Layer 4 of a small transformer language model trained on English Wikipedia (9 layers, counted from 0, width 128).
A neuron's activation on a vector x is GELU(weights . x + bias), where the dot is the dot product.

Input weights of the MLP neurons that the questions are about. A number n stands for (n - 128) times 0.0048.
n9 (bias -0.014): 161, 119, 120, 109, 140, 170, 135, 107, 127, 130, 116, 135, 146, 135, 113, 123, 139, 131, 108, 128, 109, 183, 96, 124, 112, 145, 120, 143, 63, 142, 170, 141, 137, 88, 101, 122, 145, 123, 123, 129, 84, 157, 125, 122, 119, 117, 144, 139, 87, 146, 143, 122, 121, 113, 76, 137, 136, 180, 134, 101, 161, 114, 114, 179, 118, 93, 150, 126, 172, 97, 158, 123, 132, 139, 110, 98, 157, 155, 161, 83, 150, 99, 128, 83, 84, 134, 119, 125, 214, 131, 163, 170, 162, 138, 101, 107, 94, 148, 157, 182, 114, 205, 163, 119, 112, 140, 122, 106, 95, 110, 158, 104, 127, 143, 90, 133, 146, 111, 106, 153, 140, 94, 67, 140, 156, 114, 104, 89
n23 (bias -0.029): 147, 115, 149, 70, 96, 135, 128, 175, 112, 120, 136, 136, 96, 144, 135, 164, 177, 119, 155, 125, 84, 118, 153, 92, 131, 94, 123, 130, 142, 67, 159, 139, 125, 128, 127, 115, 89, 150, 149, 137, 79, 124, 111, 113, 114, 173, 136, 160, 101, 132, 174, 153, 167, 145, 130, 162, 130, 94, 138, 71, 131, 117, 152, 111, 144, 175, 94, 166, 111, 140, 143, 131, 141, 73, 111, 143, 109, 168, 118, 78, 106, 101, 84, 84, 139, 113, 90, 138, 141, 144, 106, 137, 119, 181, 112, 119, 148, 133, 139, 156, 135, 156, 119, 145, 160, 138, 130, 122, 114, 139, 92, 178, 67, 160, 50, 143, 144, 176, 109, 107, 105, 115, 140, 102, 165, 167, 100, 161
n31 (bias -0.030): 125, 116, 162, 169, 125, 132, 145, 135, 110, 106, 79, 151, 149, 67, 106, 164, 88, 133, 124, 164, 111, 83, 129, 132, 93, 131, 127, 100, 60, 41, 183, 116, 149, 150, 106, 81, 181, 141, 141, 184, 123, 134, 96, 114, 169, 108, 162, 105, 135, 101, 127, 95, 124, 114, 103, 177, 113, 71, 123, 107, 80, 145, 138, 65, 118, 175, 150, 142, 138, 102, 127, 123, 133, 102, 121, 163, 129, 106, 210, 106, 175, 170, 148, 101, 132, 155, 178, 103, 89, 146, 125, 144, 202, 202, 150, 107, 98, 134, 92, 136, 165, 224, 123, 128, 109, 148, 152, 106, 86, 162, 80, 177, 58, 63, 108, 114, 108, 130, 162, 141, 65, 112, 148, 147, 133, 159, 116, 166
n65 (bias -0.050): 163, 90, 139, 119, 111, 124, 121, 83, 81, 102, 129, 119, 164, 179, 125, 87, 144, 159, 113, 131, 123, 150, 73, 104, 118, 154, 87, 150, 104, 115, 138, 59, 154, 124, 140, 127, 208, 80, 165, 125, 107, 113, 88, 154, 142, 106, 125, 164, 78, 152, 197, 131, 143, 119, 150, 110, 123, 173, 115, 122, 146, 154, 105, 170, 162, 80, 136, 138, 102, 152, 162, 141, 82, 161, 118, 103, 143, 149, 154, 156, 122, 114, 170, 108, 134, 104, 116, 178, 143, 171, 119, 158, 104, 132, 154, 104, 106, 145, 153, 165, 126, 145, 105, 140, 81, 159, 120, 108, 143, 142, 137, 152, 139, 77, 89, 96, 131, 169, 137, 153, 93, 115, 125, 178, 171, 122, 153, 109
n103 (bias -0.044): 137, 96, 169, 103, 128, 88, 102, 164, 170, 90, 65, 163, 137, 152, 104, 77, 161, 131, 127, 215, 107, 89, 172, 114, 63, 183, 126, 117, 84, 118, 158, 128, 127, 112, 123, 119, 113, 126, 108, 118, 120, 159, 99, 211, 180, 124, 143, 108, 165, 167, 93, 86, 123, 55, 166, 128, 59, 148, 90, 174, 123, 137, 100, 70, 135, 132, 140, 182, 130, 103, 144, 184, 95, 135, 77, 105, 87, 82, 121, 120, 131, 159, 152, 137, 139, 95, 192, 162, 159, 178, 120, 150, 154, 101, 147, 184, 136, 129, 132, 110, 184, 120, 7, 79, 138, 215, 162, 132, 148, 130, 164, 162, 122, 138, 93, 137, 80, 112, 101, 158, 120, 95, 106, 118, 165, 149, 108, 183
n104 (bias -0.039): 130, 108, 110, 135, 196, 149, 198, 96, 108, 108, 88, 116, 101, 163, 101, 112, 147, 112, 129, 132, 119, 178, 84, 112, 88, 145, 106, 115, 81, 109, 149, 122, 153, 127, 171, 88, 115, 79, 148, 80, 135, 136, 109, 89, 176, 129, 149, 173, 88, 123, 134, 113, 101, 54, 101, 134, 163, 79, 115, 165, 117, 166, 114, 130, 153, 100, 117, 129, 141, 120, 135, 128, 123, 144, 149, 160, 168, 120, 149, 129, 178, 146, 157, 60, 71, 171, 96, 187, 98, 179, 158, 101, 148, 152, 130, 137, 84, 163, 167, 108, 151, 147, 132, 166, 99, 143, 89, 62, 124, 170, 59, 159, 98, 188, 130, 139, 158, 133, 191, 96, 131, 94, 87, 144, 120, 111, 179, 154
n147 (bias 0.000): 137, 128, 141, 137, 77, 89, 117, 108, 123, 102, 175, 121, 117, 158, 139, 105, 108, 160, 145, 119, 99, 109, 118, 137, 114, 104, 104, 132, 151, 103, 135, 90, 131, 112, 92, 144, 114, 126, 167, 169, 137, 115, 119, 135, 139, 122, 105, 126, 155, 142, 97, 109, 154, 146, 113, 93, 94, 116, 116, 126, 167, 173, 107, 90, 181, 69, 147, 173, 136, 114, 184, 129, 91, 161, 88, 79, 157, 143, 121, 147, 154, 136, 88, 116, 94, 100, 155, 139, 197, 120, 122, 144, 145, 153, 163, 131, 110, 168, 147, 85, 176, 105, 82, 113, 158, 168, 135, 131, 151, 128, 135, 112, 172, 110, 128, 136, 114, 83, 86, 142, 112, 153, 102, 88, 159, 145, 93, 140
n184 (bias -0.050): 122, 106, 47, 50, 160, 188, 149, 91, 154, 93, 84, 102, 187, 106, 129, 41, 49, 160, 126, 138, 123, 141, 106, 151, 69, 219, 183, 181, 130, 94, 190, 150, 132, 127, 79, 86, 118, 74, 102, 174, 147, 181, 124, 159, 152, 161, 123, 141, 118, 149, 114, 147, 203, 177, 132, 151, 122, 145, 131, 107, 146, 86, 154, 158, 150, 59, 183, 126, 139, 148, 111, 173, 109, 86, 149, 80, 106, 106, 101, 185, 176, 76, 127, 95, 169, 105, 99, 147, 85, 148, 196, 148, 87, 171, 82, 91, 134, 147, 151, 141, 162, 166, 143, 132, 128, 166, 89, 159, 163, 110, 152, 154, 118, 92, 131, 129, 112, 79, 122, 143, 70, 112, 136, 214, 121, 143, 118, 132
n222 (bias 0.002): 102, 147, 96, 159, 103, 148, 126, 96, 100, 125, 158, 114, 99, 161, 111, 104, 138, 168, 126, 140, 73, 134, 100, 141, 102, 148, 160, 140, 93, 124, 154, 98, 117, 98, 82, 116, 159, 81, 115, 158, 86, 138, 115, 111, 111, 134, 123, 147, 73, 142, 115, 94, 151, 101, 132, 123, 67, 156, 121, 123, 145, 127, 90, 88, 151, 83, 131, 152, 109, 103, 117, 138, 134, 108, 144, 154, 98, 89, 150, 141, 128, 135, 121, 113, 158, 115, 99, 146, 114, 176, 115, 159, 146, 127, 183, 118, 125, 141, 136, 164, 186, 113, 90, 129, 141, 165, 131, 106, 136, 111, 114, 153, 73, 109, 103, 106, 151, 125, 118, 123, 111, 150, 124, 130, 111, 174, 107, 141
n232 (bias -0.040): 108, 99, 133, 135, 119, 115, 167, 160, 125, 155, 88, 102, 137, 171, 144, 139, 145, 132, 69, 98, 100, 157, 127, 150, 102, 165, 128, 120, 157, 146, 114, 156, 167, 153, 106, 117, 117, 106, 142, 130, 88, 109, 103, 134, 92, 95, 128, 183, 103, 182, 61, 112, 174, 116, 101, 103, 170, 163, 109, 136, 131, 118, 136, 155, 105, 120, 111, 110, 131, 112, 102, 163, 103, 82, 139, 105, 104, 140, 101, 101, 142, 96, 145, 139, 109, 164, 96, 145, 166, 149, 133, 125, 133, 145, 123, 135, 138, 190, 180, 172, 128, 126, 127, 139, 140, 163, 121, 124, 146, 161, 117, 94, 120, 154, 139, 149, 143, 132, 124, 156, 111, 102, 142, 139, 98, 218, 138, 125
n262 (bias -0.069): 196, 106, 130, 134, 155, 132, 90, 93, 158, 97, 105, 123, 154, 192, 127, 127, 141, 179, 144, 194, 131, 191, 172, 71, 88, 198, 158, 159, 100, 121, 190, 144, 158, 125, 88, 88, 167, 73, 135, 146, 140, 128, 60, 105, 137, 109, 161, 109, 147, 153, 154, 125, 158, 159, 83, 112, 155, 95, 135, 169, 95, 140, 86, 108, 100, 106, 154, 134, 161, 114, 113, 165, 147, 120, 72, 109, 84, 128, 105, 87, 105, 160, 133, 161, 72, 114, 105, 108, 138, 123, 128, 123, 155, 168, 184, 179, 138, 194, 132, 124, 204, 190, 69, 98, 91, 124, 111, 117, 116, 114, 114, 156, 107, 112, 95, 130, 144, 165, 108, 141, 127, 87, 112, 172, 150, 98, 169, 129
n268 (bias -0.030): 137, 109, 126, 109, 159, 179, 112, 123, 183, 139, 104, 115, 121, 109, 167, 106, 137, 150, 86, 179, 147, 161, 129, 100, 153, 142, 78, 172, 76, 87, 148, 143, 111, 138, 128, 110, 176, 127, 88, 174, 112, 160, 136, 125, 160, 177, 75, 184, 113, 131, 106, 155, 178, 135, 103, 138, 165, 178, 133, 132, 113, 118, 95, 142, 111, 104, 153, 124, 144, 99, 114, 132, 122, 91, 93, 138, 177, 161, 153, 148, 175, 112, 101, 138, 177, 159, 114, 132, 68, 148, 155, 119, 105, 135, 79, 159, 125, 140, 162, 116, 108, 176, 106, 99, 70, 146, 115, 140, 88, 134, 120, 145, 91, 148, 108, 159, 96, 128, 178, 155, 142, 130, 73, 173, 109, 141, 144, 138
n308 (bias -0.035): 174, 96, 153, 144, 141, 185, 132, 141, 125, 177, 147, 129, 108, 98, 77, 158, 180, 133, 94, 141, 141, 183, 92, 135, 98, 156, 90, 156, 96, 104, 180, 153, 139, 101, 130, 113, 169, 157, 115, 107, 117, 130, 122, 163, 134, 210, 127, 123, 142, 138, 102, 117, 129, 135, 75, 134, 163, 155, 138, 127, 139, 199, 128, 116, 111, 71, 166, 96, 119, 111, 149, 80, 110, 101, 87, 101, 135, 152, 153, 90, 134, 109, 82, 94, 151, 93, 118, 160, 81, 140, 138, 156, 171, 186, 150, 214, 128, 134, 168, 129, 98, 163, 136, 184, 139, 126, 137, 116, 69, 82, 91, 97, 118, 151, 95, 88, 150, 119, 155, 151, 125, 128, 132, 83, 158, 147, 120, 161
n393 (bias -0.019): 150, 121, 85, 116, 156, 96, 116, 83, 89, 80, 99, 162, 156, 160, 74, 134, 65, 175, 134, 120, 69, 95, 131, 112, 155, 132, 153, 156, 168, 120, 104, 94, 141, 128, 107, 105, 165, 152, 118, 165, 128, 163, 134, 100, 143, 90, 94, 110, 90, 145, 129, 131, 164, 157, 123, 167, 105, 122, 94, 101, 135, 138, 111, 115, 94, 135, 140, 165, 92, 63, 69, 144, 141, 157, 189, 102, 154, 135, 144, 108, 123, 155, 165, 47, 134, 125, 171, 119, 136, 139, 146, 156, 153, 127, 158, 49, 101, 131, 140, 174, 154, 133, 170, 99, 143, 120, 102, 168, 127, 144, 91, 175, 107, 113, 137, 140, 140, 135, 146, 147, 103, 132, 151, 160, 119, 168, 114, 106
n407 (bias -0.036): 174, 102, 62, 197, 139, 106, 186, 170, 84, 89, 145, 130, 118, 70, 130, 154, 106, 145, 153, 121, 83, 98, 98, 119, 154, 146, 134, 174, 93, 77, 138, 143, 108, 71, 88, 100, 110, 150, 167, 122, 122, 42, 142, 185, 153, 106, 145, 216, 126, 103, 71, 103, 160, 86, 108, 94, 130, 59, 122, 75, 169, 191, 93, 125, 208, 125, 164, 155, 123, 109, 148, 145, 137, 137, 149, 128, 114, 98, 154, 135, 98, 190, 47, 133, 138, 103, 118, 112, 93, 156, 134, 182, 164, 94, 158, 108, 58, 145, 148, 151, 159, 191, 135, 132, 124, 175, 109, 124, 82, 209, 141, 108, 105, 138, 148, 165, 175, 163, 76, 152, 123, 105, 112, 179, 136, 124, 178, 159
n432 (bias -0.018): 145, 127, 105, 125, 145, 192, 134, 132, 126, 107, 75, 124, 119, 123, 109, 146, 165, 113, 93, 100, 110, 143, 92, 59, 82, 178, 86, 144, 77, 132, 153, 111, 128, 163, 96, 140, 155, 135, 186, 156, 115, 142, 108, 139, 121, 201, 121, 174, 117, 142, 109, 115, 148, 94, 102, 89, 138, 132, 121, 106, 117, 94, 156, 179, 167, 52, 144, 138, 129, 135, 85, 134, 141, 90, 124, 147, 147, 185, 149, 65, 125, 107, 122, 81, 121, 105, 117, 128, 135, 130, 132, 143, 127, 134, 142, 162, 141, 167, 129, 146, 157, 130, 169, 183, 107, 167, 67, 126, 85, 111, 84, 132, 101, 85, 136, 157, 163, 160, 130, 140, 149, 86, 146, 172, 128, 132, 116, 191
n435 (bias -0.005): 190, 148, 96, 165, 147, 137, 162, 108, 151, 151, 101, 152, 199, 128, 95, 82, 98, 171, 118, 98, 56, 220, 102, 156, 100, 176, 69, 158, 36, 107, 181, 61, 160, 94, 46, 104, 147, 50, 105, 150, 117, 86, 42, 72, 131, 157, 152, 167, 8, 153, 59, 61, 136, 72, 138, 76, 108, 109, 64, 146, 179, 112, 104, 135, 154, 135, 135, 154, 170, 88, 119, 159, 95, 89, 90, 84, 151, 128, 199, 72, 126, 193, 88, 78, 88, 152, 147, 83, 173, 149, 187, 228, 168, 170, 153, 93, 86, 165, 178, 190, 139, 185, 112, 69, 131, 146, 97, 107, 73, 142, 141, 197, 83, 49, 71, 60, 186, 159, 139, 152, 57, 89, 85, 161, 152, 87, 153, 182
n468 (bias -0.036): 111, 107, 66, 181, 96, 98, 125, 120, 121, 118, 138, 104, 197, 173, 109, 146, 138, 239, 100, 89, 144, 96, 143, 103, 124, 174, 136, 159, 115, 92, 174, 124, 156, 174, 122, 93, 131, 79, 144, 159, 121, 60, 62, 226, 177, 97, 143, 154, 81, 91, 95, 125, 140, 104, 167, 138, 112, 117, 118, 145, 131, 130, 83, 143, 119, 143, 144, 102, 190, 148, 103, 148, 89, 94, 133, 90, 143, 98, 124, 161, 145, 128, 107, 150, 135, 124, 155, 142, 47, 146, 146, 140, 161, 158, 144, 137, 118, 104, 122, 134, 131, 124, 170, 129, 90, 129, 91, 154, 166, 171, 164, 145, 133, 109, 103, 78, 153, 76, 142, 150, 82, 108, 203, 139, 162, 118, 134, 170
n501 (bias -0.029): 90, 101, 111, 114, 115, 156, 121, 184, 115, 106, 130, 160, 91, 113, 140, 88, 101, 132, 121, 183, 130, 84, 93, 98, 165, 137, 125, 133, 71, 106, 173, 120, 149, 129, 105, 107, 153, 100, 198, 186, 112, 75, 83, 157, 127, 86, 58, 169, 151, 122, 76, 151, 107, 85, 130, 135, 168, 113, 105, 116, 155, 139, 103, 163, 160, 107, 133, 182, 109, 100, 186, 123, 127, 154, 95, 110, 166, 165, 160, 108, 221, 92, 180, 107, 101, 133, 96, 141, 160, 180, 101, 146, 191, 174, 157, 84, 131, 172, 113, 140, 141, 128, 54, 105, 112, 124, 101, 131, 132, 188, 138, 69, 129, 130, 151, 98, 156, 140, 112, 158, 113, 119, 139, 152, 103, 99, 183, 175
n503 (bias -0.042): 122, 101, 129, 126, 122, 126, 182, 116, 129, 128, 135, 130, 152, 132, 187, 118, 172, 108, 147, 127, 67, 174, 136, 120, 144, 123, 108, 199, 69, 138, 105, 112, 134, 75, 90, 134, 154, 122, 171, 131, 154, 158, 138, 150, 133, 169, 96, 160, 128, 120, 165, 73, 90, 88, 107, 111, 128, 128, 78, 81, 136, 171, 123, 88, 146, 172, 150, 153, 108, 103, 87, 67, 162, 146, 150, 81, 141, 145, 121, 113, 136, 77, 151, 136, 32, 177, 170, 149, 199, 141, 166, 167, 71, 130, 128, 180, 62, 131, 139, 137, 207, 184, 104, 61, 112, 158, 116, 96, 132, 146, 155, 95, 150, 164, 120, 114, 114, 101, 123, 164, 110, 88, 123, 149, 150, 93, 133, 143

Each question shows a token from some text and the vector x that enters the MLP there. A number n stands for (n - 128) times 0.089.

"ork": 136, 213, 132, 133, 119, 132, 132, 132, 126, 133, 130, 125, 126, 109, 134, 133, 135, 102, 131, 125, 129, 128, 133, 120, 136, 123, 111, 122, 122, 113, 123, 126, 111, 136, 130, 144, 137, 147, 124, 112, 138, 127, 129, 129, 116, 144, 132, 130, 132, 120, 135, 133, 122, 135, 110, 126, 133, 126, 137, 121, 128, 129, 127, 120, 119, 133, 130, 126, 130, 132, 131, 123, 124, 114, 127, 133, 137, 125, 132, 116, 124, 130, 130, 123, 119, 140, 123, 136, 122, 120, 109, 127, 130, 126, 125, 134, 122, 124, 119, 108, 115, 128, 139, 135, 117, 114, 131, 133, 118, 131, 128, 132, 128, 120, 128, 124, 141, 139, 130, 124, 150, 142, 129, 120, 129, 133, 124, 133
The neuron with the highest activation: n308

" S": 126, 229, 129, 129, 126, 135, 133, 119, 119, 133, 118, 122, 121, 134, 129, 128, 133, 106, 120, 125, 133, 131, 116, 131, 149, 127, 116, 125, 129, 124, 132, 131, 142, 131, 127, 134, 132, 122, 123, 122, 122, 126, 128, 141, 121, 133, 148, 124, 133, 127, 115, 134, 111, 124, 129, 126, 125, 126, 127, 123, 128, 121, 117, 133, 109, 134, 126, 121, 136, 128, 130, 120, 128, 128, 136, 135, 127, 127, 127, 128, 120, 124, 128, 130, 123, 131, 125, 137, 121, 125, 133, 127, 121, 122, 128, 134, 133, 121, 130, 129, 126, 132, 133, 126, 126, 112, 136, 123, 122, 130, 125, 125, 128, 128, 133, 124, 136, 135, 128, 127, 138, 110, 131, 121, 131, 125, 134, 124
The neuron with the highest activation: n104

"\n": 126, 202, 122, 131, 123, 123, 119, 112, 125, 116, 125, 118, 131, 124, 125, 129, 132, 102, 121, 118, 142, 130, 123, 132, 125, 128, 110, 114, 124, 124, 117, 134, 135, 121, 135, 139, 141, 133, 127, 129, 103, 125, 133, 118, 111, 124, 149, 118, 130, 135, 137, 121, 117, 137, 138, 121, 116, 151, 121, 122, 144, 118, 106, 126, 130, 120, 137, 128, 122, 136, 142, 121, 111, 130, 124, 129, 128, 124, 140, 136, 138, 125, 141, 134, 140, 134, 135, 133, 117, 120, 123, 127, 121, 130, 132, 132, 131, 145, 125, 124, 128, 123, 131, 144, 124, 115, 137, 121, 127, 132, 141, 128, 125, 130, 122, 133, 126, 131, 137, 134, 137, 122, 129, 132, 140, 128, 133, 106
The neuron with the highest activation: n65

"9": 124, 208, 123, 125, 128, 123, 130, 127, 119, 150, 147, 120, 123, 117, 136, 130, 123, 110, 144, 131, 136, 119, 133, 124, 137, 116, 135, 122, 133, 121, 115, 119, 100, 126, 128, 124, 119, 135, 132, 112, 115, 123, 139, 123, 125, 133, 114, 120, 137, 125, 140, 140, 120, 143, 126, 117, 133, 127, 130, 122, 134, 135, 135, 131, 130, 129, 124, 123, 123, 138, 127, 108, 129, 125, 122, 136, 133, 127, 128, 133, 133, 118, 121, 137, 134, 121, 135, 145, 123, 119, 119, 120, 110, 123, 140, 128, 137, 129, 122, 124, 120, 121, 120, 136, 135, 106, 138, 124, 146, 136, 124, 126, 136, 132, 127, 130, 120, 136, 121, 120, 127, 131, 121, 120, 135, 140, 126, 139
Which two neurons fire most, strongest first? n23, n147

"\"": 127, 213, 118, 128, 127, 133, 136, 134, 125, 137, 126, 120, 132, 118, 142, 134, 122, 99, 118, 129, 125, 130, 122, 128, 123, 109, 123, 125, 142, 144, 115, 150, 133, 117, 132, 143, 123, 136, 123, 137, 109, 133, 122, 130, 124, 137, 141, 142, 121, 138, 113, 130, 124, 128, 138, 134, 124, 127, 126, 131, 129, 124, 123, 134, 117, 134, 129, 118, 123, 138, 132, 129, 118, 113, 125, 119, 121, 127, 123, 123, 118, 120, 117, 119, 128, 125, 137, 126, 120, 126, 121, 117, 124, 130, 118, 140, 139, 132, 129, 125, 129, 124, 131, 125, 131, 124, 138, 129, 138, 135, 128, 115, 137, 119, 125, 126, 129, 132, 129, 117, 144, 119, 127, 129, 121, 149, 130, 120
The neuron with the highest activation: n232

"L": 137, 192, 123, 122, 138, 115, 124, 125, 124, 132, 134, 133, 118, 132, 121, 114, 131, 127, 127, 131, 126, 117, 119, 118, 141, 126, 144, 105, 135, 121, 113, 135, 130, 130, 143, 151, 118, 144, 126, 116, 126, 107, 136, 102, 124, 114, 119, 122, 142, 126, 142, 124, 124, 141, 121, 106, 136, 126, 136, 129, 143, 138, 122, 120, 137, 130, 131, 122, 139, 135, 136, 116, 147, 124, 129, 131, 140, 127, 138, 128, 129, 131, 139, 132, 141, 120, 135, 128, 140, 107, 125, 120, 124, 128, 129, 112, 132, 114, 126, 114, 115, 126, 129, 127, 130, 108, 117, 141, 143, 122, 124, 127, 133, 120, 139, 138, 129, 123, 140, 114, 131, 123, 140, 125, 118, 122, 126, 126
Which two neurons fire most, strongest first? n393, n147

" a": 114, 220, 127, 131, 125, 117, 130, 127, 121, 125, 127, 101, 126, 137, 126, 125, 126, 110, 124, 124, 131, 126, 123, 124, 137, 136, 128, 132, 134, 139, 114, 126, 123, 130, 133, 133, 138, 119, 129, 136, 134, 126, 124, 136, 119, 137, 119, 128, 134, 139, 123, 136, 123, 119, 108, 129, 124, 117, 122, 133, 129, 118, 132, 145, 132, 117, 120, 131, 140, 129, 133, 131, 124, 127, 115, 121, 130, 136, 121, 136, 123, 128, 121, 119, 124, 138, 132, 118, 135, 127, 130, 116, 134, 127, 129, 133, 128, 128, 125, 136, 136, 121, 127, 143, 122, 115, 142, 121, 134, 110, 131, 121, 138, 135, 139, 129, 130, 126, 133, 132, 132, 119, 122, 123, 136, 122, 133, 113
The three highest activations, in order: n147, n432, n9

" m": 128, 223, 131, 132, 115, 128, 141, 127, 123, 137, 128, 109, 126, 142, 137, 131, 130, 120, 121, 131, 135, 121, 121, 126, 134, 132, 128, 120, 127, 132, 127, 130, 129, 143, 142, 137, 139, 129, 130, 127, 130, 136, 114, 122, 117, 134, 126, 129, 135, 127, 131, 137, 126, 117, 116, 121, 120, 117, 136, 131, 127, 113, 123, 136, 121, 137, 117, 122, 132, 142, 127, 135, 123, 121, 124, 124, 123, 134, 119, 127, 111, 119, 118, 125, 127, 128, 143, 130, 131, 122, 120, 116, 120, 138, 136, 128, 127, 121, 127, 127, 119, 128, 131, 123, 115, 109, 129, 135, 123, 132, 125, 129, 133, 126, 130, 111, 134, 129, 128, 129, 119, 120, 132, 126, 137, 132, 137, 128
The three highest activations, in order: n468, n432, n23

"ate": 131, 204, 136, 139, 132, 127, 125, 138, 130, 124, 131, 123, 120, 120, 126, 145, 128, 116, 135, 120, 142, 127, 122, 114, 129, 119, 127, 119, 141, 138, 97, 143, 129, 132, 135, 147, 125, 115, 139, 130, 145, 130, 129, 134, 123, 139, 123, 125, 130, 139, 140, 126, 120, 134, 118, 107, 133, 135, 138, 130, 128, 132, 123, 134, 119, 125, 121, 124, 110, 125, 136, 129, 118, 122, 135, 131, 115, 116, 118, 122, 126, 131, 122, 137, 122, 138, 121, 111, 152, 132, 120, 115, 130, 125, 129, 124, 138, 120, 123, 116, 137, 110, 114, 133, 126, 122, 138, 124, 133, 120, 125, 126, 128, 126, 141, 135, 126, 131, 119, 116, 140, 125, 124, 117, 125, 121, 135, 137
The most active neuron and its activation: n147, at about 0.22

" The": 136, 228, 125, 111, 133, 121, 121, 120, 125, 126, 124, 104, 134, 129, 119, 128, 134, 107, 134, 123, 115, 131, 123, 138, 133, 123, 128, 127, 139, 129, 124, 128, 137, 127, 131, 127, 122, 128, 127, 123, 130, 147, 134, 132, 115, 138, 129, 122, 128, 126, 125, 133, 126, 131, 117, 134, 135, 123, 134, 123, 129, 123, 121, 131, 125, 124, 132, 120, 136, 118, 132, 128, 129, 127, 126, 120, 131, 133, 121, 128, 143, 126, 118, 134, 133, 124, 125, 135, 135, 116, 132, 125, 132, 135, 126, 128, 133, 127, 130, 137, 139, 122, 133, 134, 129, 111, 126, 133, 125, 114, 118, 122, 134, 125, 130, 123, 120, 118, 133, 124, 131, 129, 127, 133, 128, 125, 124, 118
The three highest activations, in order: n9, n184, n147

"4": 119, 219, 133, 117, 126, 116, 136, 124, 127, 139, 136, 120, 126, 125, 134, 122, 127, 121, 147, 130, 133, 113, 123, 133, 124, 120, 130, 132, 126, 134, 115, 123, 110, 131, 136, 130, 136, 124, 134, 118, 117, 129, 141, 116, 128, 126, 116, 129, 132, 112, 136, 146, 116, 131, 126, 123, 125, 126, 128, 118, 129, 137, 137, 138, 129, 136, 131, 127, 127, 131, 123, 129, 133, 133, 121, 131, 129, 126, 127, 135, 127, 123, 117, 138, 135, 123, 126, 145, 137, 120, 122, 107, 110, 125, 129, 130, 135, 122, 116, 115, 116, 113, 122, 145, 132, 122, 144, 134, 130, 130, 134, 131, 132, 129, 125, 125, 119, 131, 124, 121, 133, 133, 127, 121, 128, 132, 125, 131
The neuron with the highest activation: n147

"c": 133, 212, 132, 127, 121, 125, 138, 131, 118, 115, 130, 107, 117, 129, 120, 135, 127, 136, 127, 114, 125, 137, 125, 141, 132, 122, 121, 130, 117, 120, 133, 120, 120, 125, 132, 131, 126, 126, 122, 131, 128, 131, 119, 126, 120, 139, 123, 129, 145, 119, 115, 143, 119, 146, 129, 119, 132, 120, 134, 127, 131, 126, 132, 129, 107, 130, 122, 125, 140, 138, 120, 139, 109, 123, 127, 119, 130, 128, 132, 123, 124, 124, 123, 143, 127, 131, 128, 122, 121, 115, 119, 110, 132, 125, 127, 143, 140, 130, 119, 120, 122, 124, 125, 137, 128, 124, 149, 128, 116, 136, 127, 118, 136, 130, 125, 126, 131, 149, 128, 137, 135, 133, 119, 125, 152, 124, 123, 128
The neuron with the highest activation: n308

" |": 128, 201, 118, 129, 127, 127, 132, 125, 127, 134, 128, 104, 108, 123, 134, 124, 113, 115, 129, 127, 143, 120, 117, 127, 124, 136, 146, 129, 114, 125, 122, 127, 114, 130, 138, 130, 130, 140, 113, 132, 117, 116, 127, 113, 108, 125, 129, 119, 137, 136, 145, 127, 123, 119, 128, 129, 132, 143, 149, 142, 119, 131, 125, 137, 137, 125, 122, 123, 123, 119, 127, 112, 130, 137, 126, 131, 122, 137, 132, 139, 126, 130, 146, 135, 132, 132, 134, 123, 118, 134, 124, 108, 134, 123, 126, 104, 131, 127, 127, 129, 134, 130, 139, 118, 127, 123, 129, 136, 140, 134, 113, 110, 133, 131, 132, 145, 131, 110, 118, 124, 137, 138, 129, 136, 121, 127, 142, 135
Which two neurons fire most, strongest first? n501, n222

" h": 119, 211, 135, 122, 129, 120, 132, 120, 133, 126, 127, 113, 127, 145, 140, 123, 136, 109, 132, 133, 132, 130, 121, 124, 133, 135, 144, 116, 138, 121, 116, 134, 131, 134, 132, 145, 133, 129, 125, 130, 133, 132, 120, 118, 104, 135, 119, 132, 138, 123, 133, 137, 128, 135, 115, 112, 127, 114, 134, 125, 128, 110, 126, 129, 118, 142, 128, 124, 140, 141, 134, 128, 119, 134, 120, 127, 122, 129, 119, 137, 111, 127, 126, 140, 133, 128, 135, 131, 126, 120, 123, 109, 118, 138, 127, 135, 123, 138, 131, 126, 126, 135, 132, 116, 116, 110, 145, 124, 127, 123, 121, 121, 123, 138, 137, 118, 136, 131, 122, 134, 120, 122, 126, 127, 127, 130, 137, 116
The most active neuron and its activation: n262, at about 0.68

"is": 130, 211, 128, 130, 121, 142, 132, 128, 115, 135, 132, 120, 121, 125, 132, 133, 126, 114, 127, 126, 142, 141, 121, 130, 133, 120, 116, 125, 122, 124, 131, 122, 125, 129, 141, 134, 129, 140, 108, 124, 126, 126, 126, 125, 116, 137, 131, 131, 144, 120, 115, 125, 118, 130, 121, 130, 132, 138, 132, 122, 138, 118, 137, 139, 127, 115, 133, 113, 132, 125, 125, 123, 126, 120, 122, 136, 145, 129, 130, 123, 125, 110, 129, 128, 126, 122, 130, 141, 116, 121, 119, 115, 119, 136, 133, 133, 138, 128, 131, 111, 115, 134, 146, 141, 123, 110, 129, 127, 115, 114, 124, 119, 139, 129, 138, 118, 130, 133, 144, 130, 139, 134, 135, 110, 132, 117, 135, 129
The most active neuron and its activation: n308, at about 4.3

"od": 122, 198, 141, 129, 118, 144, 119, 131, 119, 126, 122, 133, 138, 122, 125, 128, 147, 116, 125, 130, 121, 115, 135, 127, 136, 131, 120, 121, 137, 141, 135, 141, 119, 104, 146, 141, 127, 139, 119, 131, 129, 118, 138, 111, 105, 126, 135, 128, 127, 128, 120, 124, 119, 125, 142, 120, 131, 126, 140, 125, 116, 132, 117, 133, 132, 125, 143, 126, 143, 120, 143, 117, 140, 139, 134, 128, 117, 123, 133, 120, 118, 120, 130, 133, 124, 111, 136, 138, 134, 113, 120, 133, 144, 128, 116, 120, 125, 123, 133, 111, 117, 124, 143, 118, 122, 107, 135, 139, 117, 120, 139, 129, 129, 118, 136, 133, 126, 139, 116, 126, 136, 137, 121, 137, 131, 125, 124, 113
The neuron with the highest activation: n9

" H": 126, 221, 136, 122, 131, 118, 137, 116, 134, 122, 133, 125, 124, 134, 136, 128, 140, 110, 118, 131, 131, 128, 132, 122, 136, 133, 133, 136, 134, 131, 122, 143, 139, 127, 125, 134, 133, 113, 120, 120, 127, 133, 129, 131, 127, 128, 130, 122, 109, 124, 122, 128, 110, 124, 124, 124, 127, 118, 133, 129, 127, 131, 124, 136, 118, 144, 132, 126, 146, 141, 137, 129, 129, 129, 123, 119, 118, 128, 122, 123, 122, 135, 125, 135, 133, 131, 131, 132, 123, 120, 128, 110, 128, 125, 127, 136, 119, 127, 121, 125, 121, 129, 129, 119, 127, 106, 144, 126, 136, 131, 124, 127, 131, 134, 130, 124, 127, 122, 127, 132, 136, 103, 117, 131, 130, 124, 127, 125
The neuron with the highest activation: n262